Layer 7 of a small transformer language model trained on English Wikipedia (14 layers, counted from 0, width 96).
Take only the direct path to the model's output, skipping the later layers: a vector added to the residual stream pushes a token's score in proportion to its dot product with that token's output vector.

Output vectors of the tokens that the questions are about. A number n stands for n times 0.025.
"out": -4 -21 -15 1 25 10 -24 40 25 -14 36 3 -10 -45 -7 27 -7 -14 -13 13 -3 -22 -9 -41 1 -12 -8 -11 -3 -1 22 17 -25 36 -11 0 22 8 -22 -18 19 -13 -2 -8 3 -21 -4 -9 27 -11 0 -21 3 33 10 41 52 14 -6 -13 -5 -12 6 41 -13 -32 -34 23 15 5 -21 7 -34 -1 -26 -15 -8 8 -14 -28 -18 10 22 2 -5 13 -49 -9 -5 8 5 -43 -8 29 12 -13
"g": 2 -21 -7 -1 -5 -17 25 21 -13 4 0 15 -9 3 1 -20 -2 -10 -21 6 10 -8 -25 0 10 8 11 -24 14 9 1 23 -8 -6 8 10 1 -14 -9 26 2 -5 2 17 -2 -10 -7 8 14 -5 15 21 -18 23 -11 5 8 15 30 4 -17 4 -3 14 6 12 8 18 -17 13 -10 -9 -4 21 11 18 -21 15 12 18 25 -22 14 5 -4 0 25 -3 -4 4 9 -8 -8 -10 -14 -18
")": 0 -1 19 4 -1 -3 -22 25 0 5 -17 12 -9 -10 10 11 -16 -13 14 5 18 -7 6 -2 1 -4 18 7 11 1 29 20 1 -5 15 26 14 12 7 -9 -11 21 13 10 -12 -1 9 -1 -14 2 -26 19 18 -11 18 8 -3 -26 1 3 17 -28 29 10 -27 -10 24 -1 11 -8 21 -14 -24 11 -14 8 -27 7 -25 7 8 -11 -23 20 -7 10 7 -4 12 9 -7 -10 15 4 0 3
" La": 0 -1 5 4 -4 0 1 13 -6 1 -3 -4 -13 -5 -11 7 0 -2 -3 -6 1 3 -10 -14 3 1 -14 -2 -9 13 1 -11 -4 -9 15 2 10 -3 12 0 -4 -7 0 -14 -1 -4 0 4 1 1 -8 -3 0 18 0 -7 -10 -5 -7 -8 -15 -16 1 5 3 -13 11 -9 -6 7 -3 5 -10 1 5 18 -2 2 3 -12 -9 16 2 -1 10 5 -7 9 12 -2 16 6 1 -3 -8 -2
"write": -7 27 4 19 -10 28 -1 17 -20 -24 -7 14 -8 -14 -25 -28 -18 4 -42 23 6 -7 -21 -29 8 -1 -37 -29 -17 1 -8 41 -5 10 -9 -14 5 20 -4 -14 -4 -16 18 -6 -26 12 11 -12 29 6 -10 -19 17 28 8 8 1 -32 10 7 -30 28 15 4 25 -26 -2 -3 8 19 0 12 -15 34 -49 -20 0 30 -21 -25 1 2 8 13 27 -25 -2 24 -15 -23 22 -25 24 4 60 -12
" |": 1 -13 -7 -14 -4 1 3 -1 -10 4 -1 33 20 21 4 20 -6 6 0 17 18 -19 -2 9 -9 -14 12 8 2 -8 6 -21 2 -13 -5 2 27 -11 -15 -12 -28 -8 -12 -2 7 11 -10 21 -1 -3 -5 -4 -8 -21 -5 14 -12 -17 -5 -26 -14 10 -5 1 -13 -23 7 6 11 -4 0 16 6 -22 -16 -6 6 5 -15 -1 -5 -7 15 2 6 14 20 -2 -8 4 -12 34 2 -5 -9 7
"s": 3 -2 7 -1 -18 15 7 10 0 -9 -6 12 5 17 2 -1 10 -21 -5 26 2 -6 -5 14 -5 12 -3 -32 11 -24 -7 -10 25 -15 -22 5 -17 -14 -7 1 -5 5 -9 16 0 -3 -15 -27 -8 -17 -2 6 -23 21 -6 -8 -12 8 -7 30 8 0 -6 -9 -8 -1 14 -24 10 -14 -3 7 13 -1 10 29 7 -7 -1 15 0 -13 -15 -14 -11 12 12 -22 3 21 -15 -39 -2 -9 6 33
"leg": -6 -28 -16 -16 10 14 -9 30 -16 6 1 17 12 -3 -16 -29 2 -10 -24 5 -11 -4 2 -21 -23 -16 -10 9 -32 3 -8 42 1 21 0 -20 13 12 0 5 14 15 2 12 -10 3 -15 11 -2 5 14 27 -2 20 21 -9 22 10 -11 -8 11 11 -12 5 2 -16 7 7 -29 34 2 -15 9 14 12 -3 30 -18 13 -32 18 -13 -1 -4 -12 18 -3 9 -2 -16 17 -15 8 4 -15 -4
" 2013": -3 13 -20 0 20 17 4 0 -12 6 19 5 -1 -18 -28 -17 -15 7 -23 -12 -24 5 -17 -17 -5 -20 11 -13 7 17 7 6 -2 14 6 -21 -4 28 2 0 1 -15 3 8 -17 20 -5 1 23 6 -9 2 13 18 15 -13 14 -11 18 -26 -14 -2 2 12 -15 -7 -17 -3 -13 -4 -9 -7 -16 14 6 -13 -8 -8 -25 -28 20 -1 5 -4 11 8 -13 11 11 3 14 1 20 -1 -9 -8
" Ma": 1 -12 9 -4 7 -1 -4 -1 5 -11 -4 -10 -1 5 -7 -10 -1 7 4 6 -15 20 13 -5 5 -16 -3 10 1 13 12 -4 5 -9 5 3 1 -4 -2 -2 -4 -3 -10 -15 -2 8 5 4 10 4 5 -1 6 8 -3 8 -9 -4 10 -4 -1 2 -6 -10 3 5 1 0 -12 4 2 6 -8 -1 -2 11 -8 1 11 -3 10 0 -3 0 -4 0 0 13 11 -4 5 1 -4 -8 9 -2
"one": -2 0 -22 8 23 -15 -20 13 6 -3 -8 10 -11 -19 -25 6 -5 29 -22 11 7 -12 -29 -19 2 -52 10 -1 8 6 -6 28 -21 43 -24 -2 12 -7 -10 -11 -22 6 42 -21 -36 -13 -9 -23 16 -1 8 -12 4 13 19 -34 -24 -29 3 -10 -5 1 -14 -17 -8 -10 -48 -15 1 -21 2 -15 -20 27 0 -23 17 -18 -17 -31 -12 3 3 3 8 -17 -24 15 -11 19 -6 -15 -20 26 13 -18
" Val": -1 -9 -14 -7 6 -5 -8 3 -6 0 -4 3 -1 -9 -28 7 -4 8 5 7 -6 9 10 -14 -6 -17 -21 -1 9 18 22 2 -8 7 5 -6 -5 6 12 -16 14 5 -3 -23 -5 5 18 0 8 3 1 2 1 22 6 9 -8 -2 5 -11 -5 -7 5 9 0 -5 3 12 -10 20 -3 7 -7 9 17 0 3 -6 6 -11 14 8 6 15 13 0 -12 16 -6 3 16 0 2 4 3 2
"ꦶ": -31 -23 -34 31 69 22 -24 19 -24 -6 41 57 -25 -31 -96 -27 -37 43 -42 9 -49 11 -1 -33 -41 -44 -65 -3 -48 79 51 84 -48 70 -48 -32 -6 91 -16 -31 -7 -8 32 -49 -17 21 77 -12 72 27 0 -14 33 91 44 37 27 -23 66 -62 30 5 66 44 3 5 -52 5 -13 5 6 -21 -48 40 -24 -69 0 -12 -31 -34 18 33 30 37 58 -9 -25 49 -57 18 39 -35 11 59 35 -33
"hen": -3 -15 4 -18 3 -4 7 37 12 -5 3 25 -6 -8 -32 -21 2 -8 -29 11 13 27 -5 6 -14 -10 -18 16 -23 12 9 27 11 27 -18 -10 -4 5 -34 12 3 -7 -3 -24 15 19 31 -15 22 -7 -28 -25 44 3 14 -16 -5 8 32 -39 -1 -7 -7 10 -2 -23 -51 -7 -16 13 34 -10 -21 12 4 -1 9 -5 0 7 2 28 23 8 -3 -22 7 27 -8 37 14 -24 0 18 -24 -11
"ak": -2 -10 -4 18 6 10 7 33 0 -45 -4 14 6 -20 -10 0 11 15 19 13 -14 -19 -14 -4 12 27 -6 8 -22 4 17 32 -13 3 3 -3 17 -4 11 8 9 -24 0 -5 -8 9 8 -5 20 -16 9 2 27 2 -3 -19 -7 9 -2 -21 3 0 2 -10 -24 -2 -22 33 -6 -4 -8 6 4 21 12 10 16 3 -14 -12 4 6 -2 14 15 -2 -8 12 -16 3 -5 -28 -4 20 0 1
"th": 2 -29 5 1 3 5 -6 -28 1 0 -37 13 -1 10 -22 -19 3 17 -31 26 14 -7 -3 2 6 7 1 18 -25 -8 -3 20 -15 2 -2 13 -6 -7 -7 17 -4 -8 45 10 -20 -17 0 -2 3 -17 18 -9 -12 12 26 -9 -23 -2 -10 -21 1 -17 14 -32 7 10 8 -14 -8 23 -11 8 -8 4 -14 1 -14 8 15 19 31 -11 -11 -21 -10 17 16 -11 -13 -31 -2 -14 -9 32 -6 -8
"j": 0 -13 -8 -1 8 26 18 6 -17 18 3 8 -12 20 -7 -5 -15 -12 -10 3 9 3 2 15 11 -9 -13 -8 3 4 -2 27 -14 7 -3 3 -15 -11 -12 -20 16 11 -5 1 -4 -5 8 14 21 -3 -9 -8 -15 -1 29 -13 7 -16 -10 -19 -6 3 -6 25 0 -7 -13 6 -8 12 0 0 -7 7 10 -2 -4 19 11 4 14 -2 -5 -16 12 -9 -11 14 -7 -5 20 -23 1 12 4 13
" Minister": -1 -5 6 9 6 2 -29 -3 -9 -4 24 12 13 -23 -28 0 -5 -7 -31 -6 -34 26 23 -3 -13 -9 -34 -5 -37 19 -5 9 -5 3 15 -26 10 30 7 -19 0 -18 22 -16 -23 12 -8 -1 23 11 2 -16 7 26 26 10 16 -12 28 -35 10 20 7 -2 -11 0 -22 -5 -9 28 15 -12 4 3 -1 -17 -16 7 24 11 8 17 29 10 2 5 -16 42 -15 9 2 -19 42 -4 23 10
"al": 3 21 3 0 -17 2 29 -11 -3 1 4 23 2 -18 -4 6 11 -13 33 27 -11 -12 -10 -22 8 -14 14 2 -2 -9 -4 25 -2 -15 -5 16 4 7 -5 11 -1 16 9 20 20 -20 -11 -36 13 -32 -5 -5 7 -8 -3 11 -20 7 -7 2 3 -5 -5 1 11 -1 23 7 6 -18 4 -8 10 3 22 -13 14 13 36 -4 -11 -8 17 -7 -5 10 -12 43 -29 3 8 -27 6 -4 2 -5

Output weights of attention head 0. The head adds the sum of these rows, row i times number i of z. A number n stands for n times 0.0067.
o0: 17 -32 -10 5 40 -19 -2 -88 -24 15 -24 9 12 5 -4 26 -25 -29 -3 21 -29 19 45 -67 -28 18 -8 63 18 -43 54 7 38 -36 -40 25 -8 14 -17 -5 15 30 43 -7 -7 0 34 -10 19 -5 29 -9 -3 -13 11 42 66 -40 -6 4 5 20 -24 5 8 -1 23 27 7 18 36 17 24 8 21 34 -55 6 74 27 12 -2 -11 -2 -17 26 16 32 0 27 -44 32 -1 2 -5 -3
o1: 0 24 18 34 23 43 1 -6 -77 8 28 7 -33 24 20 30 31 18 11 12 9 13 -22 19 54 -1 -47 -56 8 -51 0 -22 0 -47 26 -28 6 -18 -8 23 35 -7 -37 36 -14 -9 13 -46 -7 -34 -22 -4 -25 -21 21 7 2 -12 -14 -68 -10 43 11 18 -11 -15 -39 31 -10 -10 -27 -27 -18 -22 -33 56 -43 9 20 18 7 -29 -20 -7 -32 0 -38 7 -6 34 -9 30 -24 20 -25 -20
o2: 25 6 15 -20 52 9 -18 -28 -7 -7 25 -32 -6 6 -35 -9 -13 -1 -5 1 8 -38 -9 8 2 -9 9 -16 16 51 -40 16 -17 -1 35 -2 -17 -28 18 38 -9 11 3 13 -14 -7 -3 59 2 19 49 11 -33 24 4 20 58 11 -13 -25 12 22 0 -21 -56 -19 9 11 -21 34 5 -39 -25 22 9 20 7 13 26 -44 -43 -29 10 -24 14 -12 -2 -21 35 18 32 -42 -6 13 32 -13
o3: -13 13 -34 -13 -20 48 -25 40 -49 -6 4 43 17 -22 -30 -1 -11 6 16 42 12 -23 22 -21 52 -12 -31 -26 -22 -34 -31 40 -47 -11 -8 -4 13 18 26 60 23 11 24 -8 -3 5 8 9 23 -30 14 21 -1 18 27 7 -16 -18 7 -39 55 -12 -14 5 13 17 36 -32 -8 37 1 -47 24 -9 58 -27 18 11 56 -2 -6 13 15 -19 -6 22 -29 18 25 13 -3 -7 -2 29 -19 -40
o4: 37 -13 -4 -4 25 -16 -50 -9 36 -18 9 -44 29 30 29 -23 29 -3 -1 32 7 72 -2 28 -33 -18 26 -1 19 35 15 37 14 -50 -11 28 -81 45 34 18 -2 -30 29 -27 2 8 -25 -47 -33 -6 6 11 -18 30 -3 25 -70 -32 9 24 26 0 9 8 -3 49 8 12 -4 22 -30 7 8 14 -35 -11 22 13 22 -26 15 -24 27 34 -5 -16 4 -9 47 13 -23 35 -7 9 -13 -7
o5: -21 41 8 40 -19 -2 -40 -21 -3 18 -39 -5 -10 0 14 -31 18 -16 -51 -43 -18 -19 -21 8 -21 13 -27 33 2 -48 29 2 9 43 -41 8 -1 1 22 31 32 -34 37 15 -30 -12 18 -36 40 17 2 -16 -10 61 35 -21 1 10 36 -16 10 17 -13 -14 4 6 -18 9 -33 -12 13 -34 -30 14 -25 -27 -13 -10 3 -21 -11 -7 47 -22 -57 23 -33 -15 16 -3 -40 -73 -27 28 -10 1
o6: 18 17 22 11 -9 -44 -38 -8 28 4 13 53 15 19 22 -10 -17 17 2 45 -22 -7 11 38 -27 -43 -6 46 -15 5 -20 9 -30 -15 3 -15 21 9 0 -9 -30 25 -42 32 -7 65 21 -12 52 -22 20 7 24 19 -33 20 31 18 -23 -11 6 -10 0 -41 22 10 34 -22 -60 -46 41 -30 19 -11 -27 -27 -36 11 -30 42 -19 -6 -8 -48 -8 -26 5 -26 -14 -21 -1 31 -74 -5 41 -39
o7: -30 10 19 -20 -12 -34 16 -27 10 24 50 -8 19 30 5 -11 -24 29 -69 53 20 -10 -27 4 -8 27 -63 -28 -29 -24 5 -45 7 -22 -8 24 23 -15 -15 -9 10 5 13 -13 -9 -8 -6 15 16 32 24 11 1 33 -10 -2 0 32 -5 -3 0 -22 -12 -17 1 -32 10 -9 -15 -21 12 -2 27 -2 -45 -13 0 -34 -31 20 27 1 -18 14 50 15 10 7 -1 -5 -20 8 18 38 -28 4
o8: -15 21 3 9 8 -2 60 -18 15 34 -1 13 24 12 -4 -58 -23 17 32 3 6 21 -3 6 3 -44 -9 22 8 -35 0 -36 14 33 15 29 13 -38 -48 17 -38 -3 -40 39 29 1 15 13 -19 -20 -46 -5 -10 -11 30 -25 7 48 9 -12 73 -37 9 -8 -45 30 -54 6 20 7 -14 -15 36 23 -22 32 -17 -33 32 -33 24 -5 45 -3 10 -16 -32 30 -15 13 -7 41 20 9 -20 -58
o9: -12 -63 -22 -44 -5 46 -1 -1 13 17 7 -7 19 55 10 -32 0 8 -28 30 7 -35 10 51 -15 46 -16 -9 29 20 -7 -3 -27 -6 -5 8 -64 -25 -56 14 -41 11 -11 37 2 12 36 0 -61 -3 0 -14 15 3 28 -21 5 -37 11 24 40 12 23 -19 21 -30 -20 -24 1 41 31 17 29 -9 69 -1 3 12 11 20 9 8 11 -12 9 -4 -20 -16 -59 -1 10 -40 -25 31 -23 7
o10: 5 11 13 23 -3 9 -22 9 19 9 40 22 -7 -67 -38 -13 13 33 -14 -33 20 -4 4 9 46 -13 56 4 19 -45 -16 -14 -4 -35 13 -21 47 -25 -19 -34 -33 -35 -25 34 -10 18 -26 0 -15 23 24 -9 0 29 36 29 30 -39 20 22 25 38 -3 -19 31 28 29 -20 22 4 -14 -1 -18 -5 -3 -21 43 -29 -5 31 4 -11 2 36 -10 -25 -29 9 15 -21 -49 -65 -4 -19 -2 -5
o11: 6 21 -62 -32 32 17 20 -2 35 7 -11 4 2 -1 -6 -1 -2 -13 5 33 -9 -8 -5 -24 -36 29 21 -31 29 9 0 -18 -11 -15 -14 -26 10 38 -18 -8 13 17 -41 1 -47 12 5 -10 33 -11 -7 26 -25 0 -1 -15 44 7 1 49 -17 12 35 -21 -24 2 -12 -48 27 -5 -27 -40 -22 -47 12 9 -9 22 -46 -3 2 11 6 -19 -9 -9 19 -52 -9 -1 -55 -24 32 13 9 -62
o12: -14 -2 16 41 12 2 -24 -17 1 -5 -3 29 -2 6 -23 -40 -2 22 -13 14 11 -7 -37 -9 44 -6 5 6 12 28 8 18 -4 8 -18 17 -13 -91 30 -58 36 -13 18 12 -24 -10 14 -35 23 -2 -8 -8 -32 32 -12 14 11 41 7 21 -17 -30 37 -22 -9 -21 4 4 16 28 -22 -32 -23 -3 52 51 -23 6 -7 2 -12 31 -9 26 -21 13 36 -1 -9 8 13 12 -1 -6 -15 -2
o13: -22 -34 20 -1 -14 -4 33 3 13 0 -33 -40 -22 13 -35 -15 11 14 30 18 46 -46 18 -22 -3 -32 -37 13 -37 -3 -12 -59 -5 -4 7 -10 69 -21 4 4 4 9 -35 -60 26 48 2 -32 -37 -25 -13 0 -4 13 -4 -2 21 4 19 -13 -3 26 9 23 5 27 71 24 10 30 -14 -30 -18 21 10 32 46 -14 2 30 47 28 -18 21 -2 16 1 -18 36 -2 -5 23 2 33 -3 -37
o14: 19 46 -28 -20 -32 -24 1 5 -5 -49 -9 -22 13 -9 -12 78 0 22 14 33 2 10 -6 -38 15 24 -23 22 59 -21 58 -18 12 27 21 -9 -9 41 12 -30 -8 14 -18 34 46 18 15 20 37 -43 17 7 5 48 -18 4 8 -20 2 -17 70 -10 -6 19 -36 -20 -12 30 -8 31 11 -19 14 18 1 22 -2 -7 -39 21 50 -15 -42 8 4 5 38 12 -28 -12 64 -69 33 -29 12 -6
o15: -36 29 -4 -62 38 -39 5 -19 -22 17 -6 -23 -32 16 38 -4 21 -8 -30 11 1 7 6 -7 -39 -19 -42 2 -19 -44 -55 19 -8 8 41 -14 -32 46 -29 11 28 -33 -16 -38 29 32 -3 19 -56 18 -1 -25 3 -19 -14 9 40 1 -12 -1 6 -14 -20 -4 -4 -11 6 9 46 -41 41 19 -32 7 -32 17 4 20 -5 -27 25 24 -1 29 0 -12 9 -5 31 -15 26 -63 -6 5 4 -12
o16: -5 -40 -36 -46 13 7 3 19 -27 -16 1 -2 -26 -15 15 -5 27 -52 22 24 -3 -40 0 -40 -9 41 14 12 -33 -30 46 -30 40 48 69 -20 -13 -35 29 -8 22 -9 53 25 26 24 10 16 31 4 -7 -35 -7 -1 -14 -5 -14 24 14 -11 17 22 20 -52 -34 6 2 35 -8 -23 20 -17 -19 -31 -20 15 12 -41 45 33 -3 26 15 2 -42 31 -7 -24 -1 -11 -22 18 -63 -20 -5 40
o17: 28 7 -9 -61 23 15 17 42 45 -3 5 -1 -5 6 -7 -52 14 28 1 27 -46 42 10 -29 6 -22 -31 -16 1 -28 -7 37 82 9 3 -28 0 -17 21 28 49 -62 -27 11 0 -6 0 -6 15 4 22 -7 6 11 23 -5 25 17 -29 -4 11 4 -14 18 32 33 -2 -11 20 -18 8 2 -15 3 64 -9 -7 9 46 33 -24 9 5 13 17 -19 26 62 33 -17 26 -26 5 33 1 52
o18: 30 24 -32 -7 -32 64 -12 -53 -47 17 20 -29 29 22 23 -4 29 -20 -5 -51 -36 -29 0 -16 -11 24 -8 18 22 -38 -55 -43 13 -46 -13 -15 17 -8 44 -2 23 17 -18 29 5 3 12 -33 -23 11 12 29 -17 4 12 4 -15 24 -14 30 12 -8 27 26 15 -34 30 -17 -14 -19 2 -21 5 24 -10 6 -47 -34 33 13 41 -24 26 41 -17 -26 -28 -20 -33 -44 81 13 39 7 29 -2
o19: -10 23 -20 -29 3 26 -26 -3 -3 -10 -3 -17 4 -15 9 -17 -9 -11 0 -51 -16 18 5 -9 34 28 -27 -12 18 16 -2 -55 -27 -22 9 20 57 23 19 3 -60 -24 9 19 1 -18 -22 3 31 18 27 -12 -5 45 -2 -62 15 -28 -25 3 16 -14 -1 -34 -40 7 -13 -18 10 -8 -18 4 -41 29 18 2 5 6 5 -12 -1 -1 -30 31 18 -18 24 -21 23 34 -6 81 10 -20 8 11
o20: -1 23 -4 -10 -6 0 25 23 -4 11 38 -17 -7 73 -6 -30 -27 41 -5 14 1 22 -1 -8 33 -68 24 7 10 10 -1 53 3 48 -4 0 2 -6 -56 61 17 24 -21 47 22 14 -17 41 68 29 43 11 -19 12 20 17 -14 -26 23 31 21 5 -23 -18 0 -20 -13 -8 2 -4 -1 0 -15 26 -13 3 24 -12 -37 23 63 -37 7 -9 -41 0 -16 -10 -19 -22 -33 44 10 -21 -14 36
o21: 34 -33 0 61 2 84 8 -6 13 45 8 -6 -10 7 -15 27 6 15 -25 13 -4 9 -13 -81 -28 5 21 16 13 19 -41 13 10 9 8 -2 -24 43 -21 34 -32 15 10 -9 2 11 0 -55 -13 9 -3 -20 5 11 15 -12 -18 -27 5 -8 34 1 -20 2 37 -13 12 0 18 -12 29 -21 -26 15 -70 20 49 38 -15 10 -10 -53 -47 -21 -27 -10 38 -26 28 23 15 -31 -14 -1 -6 -27
o22: 5 -10 10 -50 4 4 -19 19 9 4 -24 -3 14 -38 19 -18 23 -10 18 -26 -10 -6 22 -40 -30 -49 29 -18 -8 13 -10 39 -17 -66 -10 54 47 13 -24 16 -29 9 32 2 -16 -7 -18 -18 32 19 -16 38 3 -30 -9 -26 5 28 31 -20 -9 21 29 -14 5 -25 -74 10 18 10 -28 -15 16 -34 -75 2 -44 8 18 21 6 7 -9 19 13 19 19 -37 -20 6 -13 -89 -42 32 14 15
o23: 27 13 -47 37 -42 15 8 4 -68 -10 20 29 2 -9 -9 9 -43 -2 11 -45 3 28 -3 -2 -25 -71 -10 -4 -42 -35 3 39 19 -25 60 52 7 -7 -9 -16 -28 12 -11 29 14 -7 -7 -2 3 21 1 45 27 27 -22 -13 -29 17 10 -6 -62 10 -38 22 -30 -25 -19 12 23 19 -7 13 59 0 74 13 -22 8 -3 -16 -3 25 0 4 -31 26 49 -30 45 -8 -1 4 15 -2 -30 13
o24: 14 0 -15 -17 -18 36 7 21 43 25 -17 -15 -10 -27 -15 -5 4 41 25 -8 -12 1 -11 15 -36 -52 -6 41 39 18 4 9 11 13 -49 -38 -4 -21 18 -6 -29 34 17 -44 1 50 -25 -59 -17 1 5 -65 20 1 -57 42 -13 19 -2 -45 37 1 34 -48 -6 -47 -26 -40 -5 10 -23 20 28 11 8 15 -5 -27 7 -3 -1 -9 -6 -20 -11 12 -5 -40 4 -9 12 33 -16 9 -20 24
o25: -23 2 -17 44 -22 36 -16 -14 29 -8 -64 -17 9 -11 23 -54 -23 0 51 15 -25 31 10 74 32 -27 -21 19 -42 13 -1 -26 -23 -11 -11 -3 -18 10 -2 -2 -19 -12 37 -5 -3 12 41 23 -6 10 -10 -23 13 -31 -21 -49 64 -26 -9 29 -1 53 -40 11 -14 11 -24 1 -44 36 0 -22 6 0 -53 -15 15 10 11 33 -8 1 3 14 -23 18 30 1 33 -40 31 -12 43 14 -18 42
o26: 23 -47 -12 57 8 23 16 8 -18 18 4 -57 -13 39 2 19 -26 0 47 -44 -9 38 26 -5 42 0 -42 14 -25 28 -4 -46 49 -15 8 26 2 -15 -26 -28 -22 11 -36 -48 1 -14 35 53 45 -11 -22 4 -3 1 -24 21 -4 -5 13 4 0 -5 -11 -46 28 5 -5 -1 -50 -16 -4 -30 -13 -5 35 18 -14 -3 34 -12 16 18 -18 -11 25 -35 -18 -23 -2 12 -22 -94 -38 -41 1 -8
o27: -26 -17 -1 26 -23 -17 -5 23 -18 -11 9 28 15 -12 -28 34 2 -29 16 -17 31 -23 -6 0 -17 15 -41 -23 -19 55 7 32 -33 -13 -3 15 -3 -10 32 29 -43 -29 -22 12 -33 26 -30 -3 -37 14 37 28 -5 31 1 5 20 -9 29 41 22 -22 14 -20 54 2 -48 18 -22 -9 15 -2 -13 -21 -47 21 -34 -14 30 3 4 -9 38 22 12 -19 21 37 -16 -13 5 14 -28 -49 40 13
o28: 0 -35 -16 51 -13 -17 22 -3 -1 -3 18 43 19 -23 20 5 36 3 40 -6 49 -2 -27 39 -9 7 -15 -19 18 -68 -53 37 18 -12 10 -4 -28 -27 33 24 -3 -34 33 8 -5 -25 8 -14 53 -44 -37 -13 8 0 -40 -34 28 46 -16 -35 33 -19 22 -9 11 27 15 7 20 -32 12 -12 17 -17 -20 0 -6 65 -5 23 14 11 22 18 20 28 24 -39 2 1 -44 -5 53 7 12 -26
o29: -35 -42 10 18 -30 31 15 -13 21 -18 -10 5 17 -3 -15 6 -12 15 -7 45 12 -47 3 8 -35 31 -13 18 33 62 33 -32 -29 2 63 60 2 2 22 25 24 -14 -42 3 27 -19 44 -23 37 23 -2 -27 30 41 -5 -18 -5 -6 -45 -13 -16 -9 -12 62 8 4 -35 -15 26 1 0 23 -32 6 -10 -11 -1 -40 4 -36 10 32 8 -53 -10 -24 7 -11 38 -46 -22 -12 -32 62 70 -10
o30: 59 -7 24 -56 -22 4 -11 -28 -34 -22 -9 9 -31 -1 -25 -45 35 5 1 37 29 10 -5 18 26 -21 12 -33 -12 -33 -30 4 25 11 14 78 40 6 21 -5 -36 10 20 3 33 3 18 -40 -8 -29 30 -31 2 21 -12 9 44 -14 -11 7 -27 -24 -15 21 2 0 -7 12 -2 -32 48 -5 -9 10 19 73 5 2 -11 9 1 1 48 -18 7 25 -17 0 -45 55 6 -1 4 6 13 15
o31: 10 28 -34 -2 -46 23 -23 53 -63 8 -13 22 -27 17 -17 -17 1 14 37 -56 30 -18 8 -30 5 1 -46 31 -3 19 7 24 13 -2 -7 24 3 15 15 9 30 2 -3 -25 17 2 26 3 -52 -44 -7 15 -16 32 -12 3 -6 6 -32 58 -1 9 -4 -1 -2 -54 32 -8 1 -12 5 2 -23 3 -48 19 23 5 2 -10 11 25 15 -16 1 -46 22 15 -19 -1 -34 24 -27 35 -39 26

Each question shows a token from some text and the vector z that the head gathered there. A number n stands for n times 0.04.

"s": -28 32 -2 20 -1 -20 -34 34 -20 -9 -23 -75 41 51 4 -11 6 8 9 34 -55 -21 -34 43 -19 -20 20 -3 -40 7 6 43
Which three tokens does it push up most, strongest first? " La", " Val", "ak"

" Ma": 43 22 25 4 44 -8 41 -26 11 3 -11 -60 47 21 29 14 -5 31 -22 9 31 -41 17 -13 38 13 41 30 -49 26 -16 12
Which three tokens does it push up most, strongest first? "ꦶ", " Ma", " Val"

" |": 3 7 7 -3 -8 -6 7 3 -10 -4 9 -10 14 -4 0 1 3 7 3 3 1 -1 -5 13 5 -6 12 -6 -10 9 2 0
Pushed up most: " La"

" is": 6 6 -1 4 -5 2 -3 -4 7 -2 4 -1 -3 0 0 7 8 0 6 -4 0 -1 -3 -1 5 0 4 -1 -1 -4 10 2
Pushed down most: "ꦶ"

"th": 59 6 30 66 13 52 -6 41 39 52 -11 -42 9 15 -35 -72 24 13 -34 -12 12 15 53 -35 2 36 -50 -5 16 37 14 -13
Pushed up most: "th"

" since": 14 8 -5 13 1 -8 6 -1 7 8 -9 -10 6 5 0 11 -1 6 -3 1 7 -7 5 13 9 1 10 -5 -5 8 0 -6
Pushed down most: "write"

" St": -43 -9 39 -7 -13 42 13 4 27 -25 18 -12 23 -32 -14 -31 -21 -28 -49 9 31 45 25 -24 47 -16 -53 -48 -5 19 -9 -16
Pushed up most: "one"

" are": 16 2 -9 -2 4 0 4 1 13 12 -29 -7 3 4 -20 12 0 10 -5 -1 5 -13 3 3 11 0 20 -10 -21 -9 0 -1
Pushed up most: "hen"

"ak": -38 51 2 30 -36 -12 -25 11 20 -8 -35 -31 24 -5 39 -46 48 7 -48 -2 -1 -18 2 10 -16 15 -4 -4 54 31 -18 27
Pushed up most: "ak"

"ho": -9 41 14 52 -48 58 26 -14 47 -7 -31 5 -1 9 -18 15 42 25 -53 33 -6 7 95 11 2 -11 24 -38 -7 5 25 61
Which two tokens does it push up most, strongest first? "hen", "out"

" and": 7 14 4 1 -8 2 0 1 6 -4 1 -3 9 -1 -7 -5 4 6 4 -4 1 -2 -2 6 -6 -2 -2 4 -2 -2 -2 3
Pushed up most: "g"

"a": -36 21 -19 61 -12 15 13 -12 69 -15 40 -51 61 -3 -7 -61 -18 34 -28 -41 25 -59 3 -2 -1 -57 21 -35 7 -47 -33 0
Pushed down most: "write"

"es": 21 -38 4 -55 -4 1 -29 0 2 -31 -5 1 36 55 26 -34 28 27 17 12 -3 -27 -80 -16 6 43 -27 28 38 44 -33 -35
Pushed up most: " Val"

"en": -41 -16 16 -22 -11 22 -4 34 5 21 33 -19 16 -34 6 42 -10 -1 -62 -23 3 -55 -9 6 -44 -17 13 58 25 -62 27 1
Which two tokens does it push up most, strongest first? "g", "hen"

"fer": -28 -35 27 17 -52 2 31 10 -24 20 -24 -25 33 39 13 -50 -12 -16 53 -36 -4 -24 -19 21 -2 59 -74 -38 -22 21 18 18
Pushed up most: "leg"

"r": 8 14 0 7 -9 -5 5 7 2 2 6 -5 -2 0 -2 -2 5 2 2 2 1 0 -4 11 8 -3 2 -6 8 -5 0 6
Pushed down most: "ꦶ"

" of": 10 18 -1 2 -1 -1 -7 -7 8 -3 -1 -1 -3 -8 -8 -6 1 5 0 -5 0 2 -8 10 -2 8 -3 -14 1 -5 -13 -7
Pushed up most: "j"

" Jo": 6 11 7 2 -7 3 3 0 2 0 10 0 -1 -1 0 -5 8 3 1 -3 6 -5 -6 7 1 0 -1 -6 2 -6 0 1
Pushed down most: "ꦶ"

" The": -1 7 -2 1 -3 2 -2 3 1 -2 1 -6 12 -3 4 -5 5 5 -6 5 2 0 -2 13 3 -5 0 2 -2 5 2 -5
Pushed down most: "write"

"\n": -2 21 7 3 -7 -6 -2 -4 -10 -17 11 -2 11 4 0 0 -9 4 4 -4 10 3 -4 -3 -2 4 -9 2 5 -4 -6 12
Pushed down most: "hen"

"é": 8 14 -2 3 -4 0 5 12 0 7 11 5 3 -2 3 -5 7 8 6 1 -2 1 -5 10 9 -7 5 -3 8 -10 4 9
Which two tokens does it push up most, strongest first? "s", "al"

" Club": 6 20 -7 3 -22 -17 12 12 5 3 7 -5 0 -1 -5 -9 7 -8 -7 -1 -2 -7 -10 13 10 -4 -9 -8 13 2 6 7
Pushed up most: " |"

" the": 5 -4 3 18 3 -3 -3 1 4 9 -8 -9 5 25 3 18 -1 4 -4 1 8 -12 -8 18 3 -1 8 -2 -11 -5 -8 -9
Which two tokens does it push up most, strongest first? "leg", " Val"

" Car": 28 18 39 24 -2 -32 9 -21 -3 -39 -29 28 53 43 -8 -25 3 7 33 13 -34 -18 -2 -14 15 -16 -7 67 -44 -1 19 37
Pushed down most: "hen"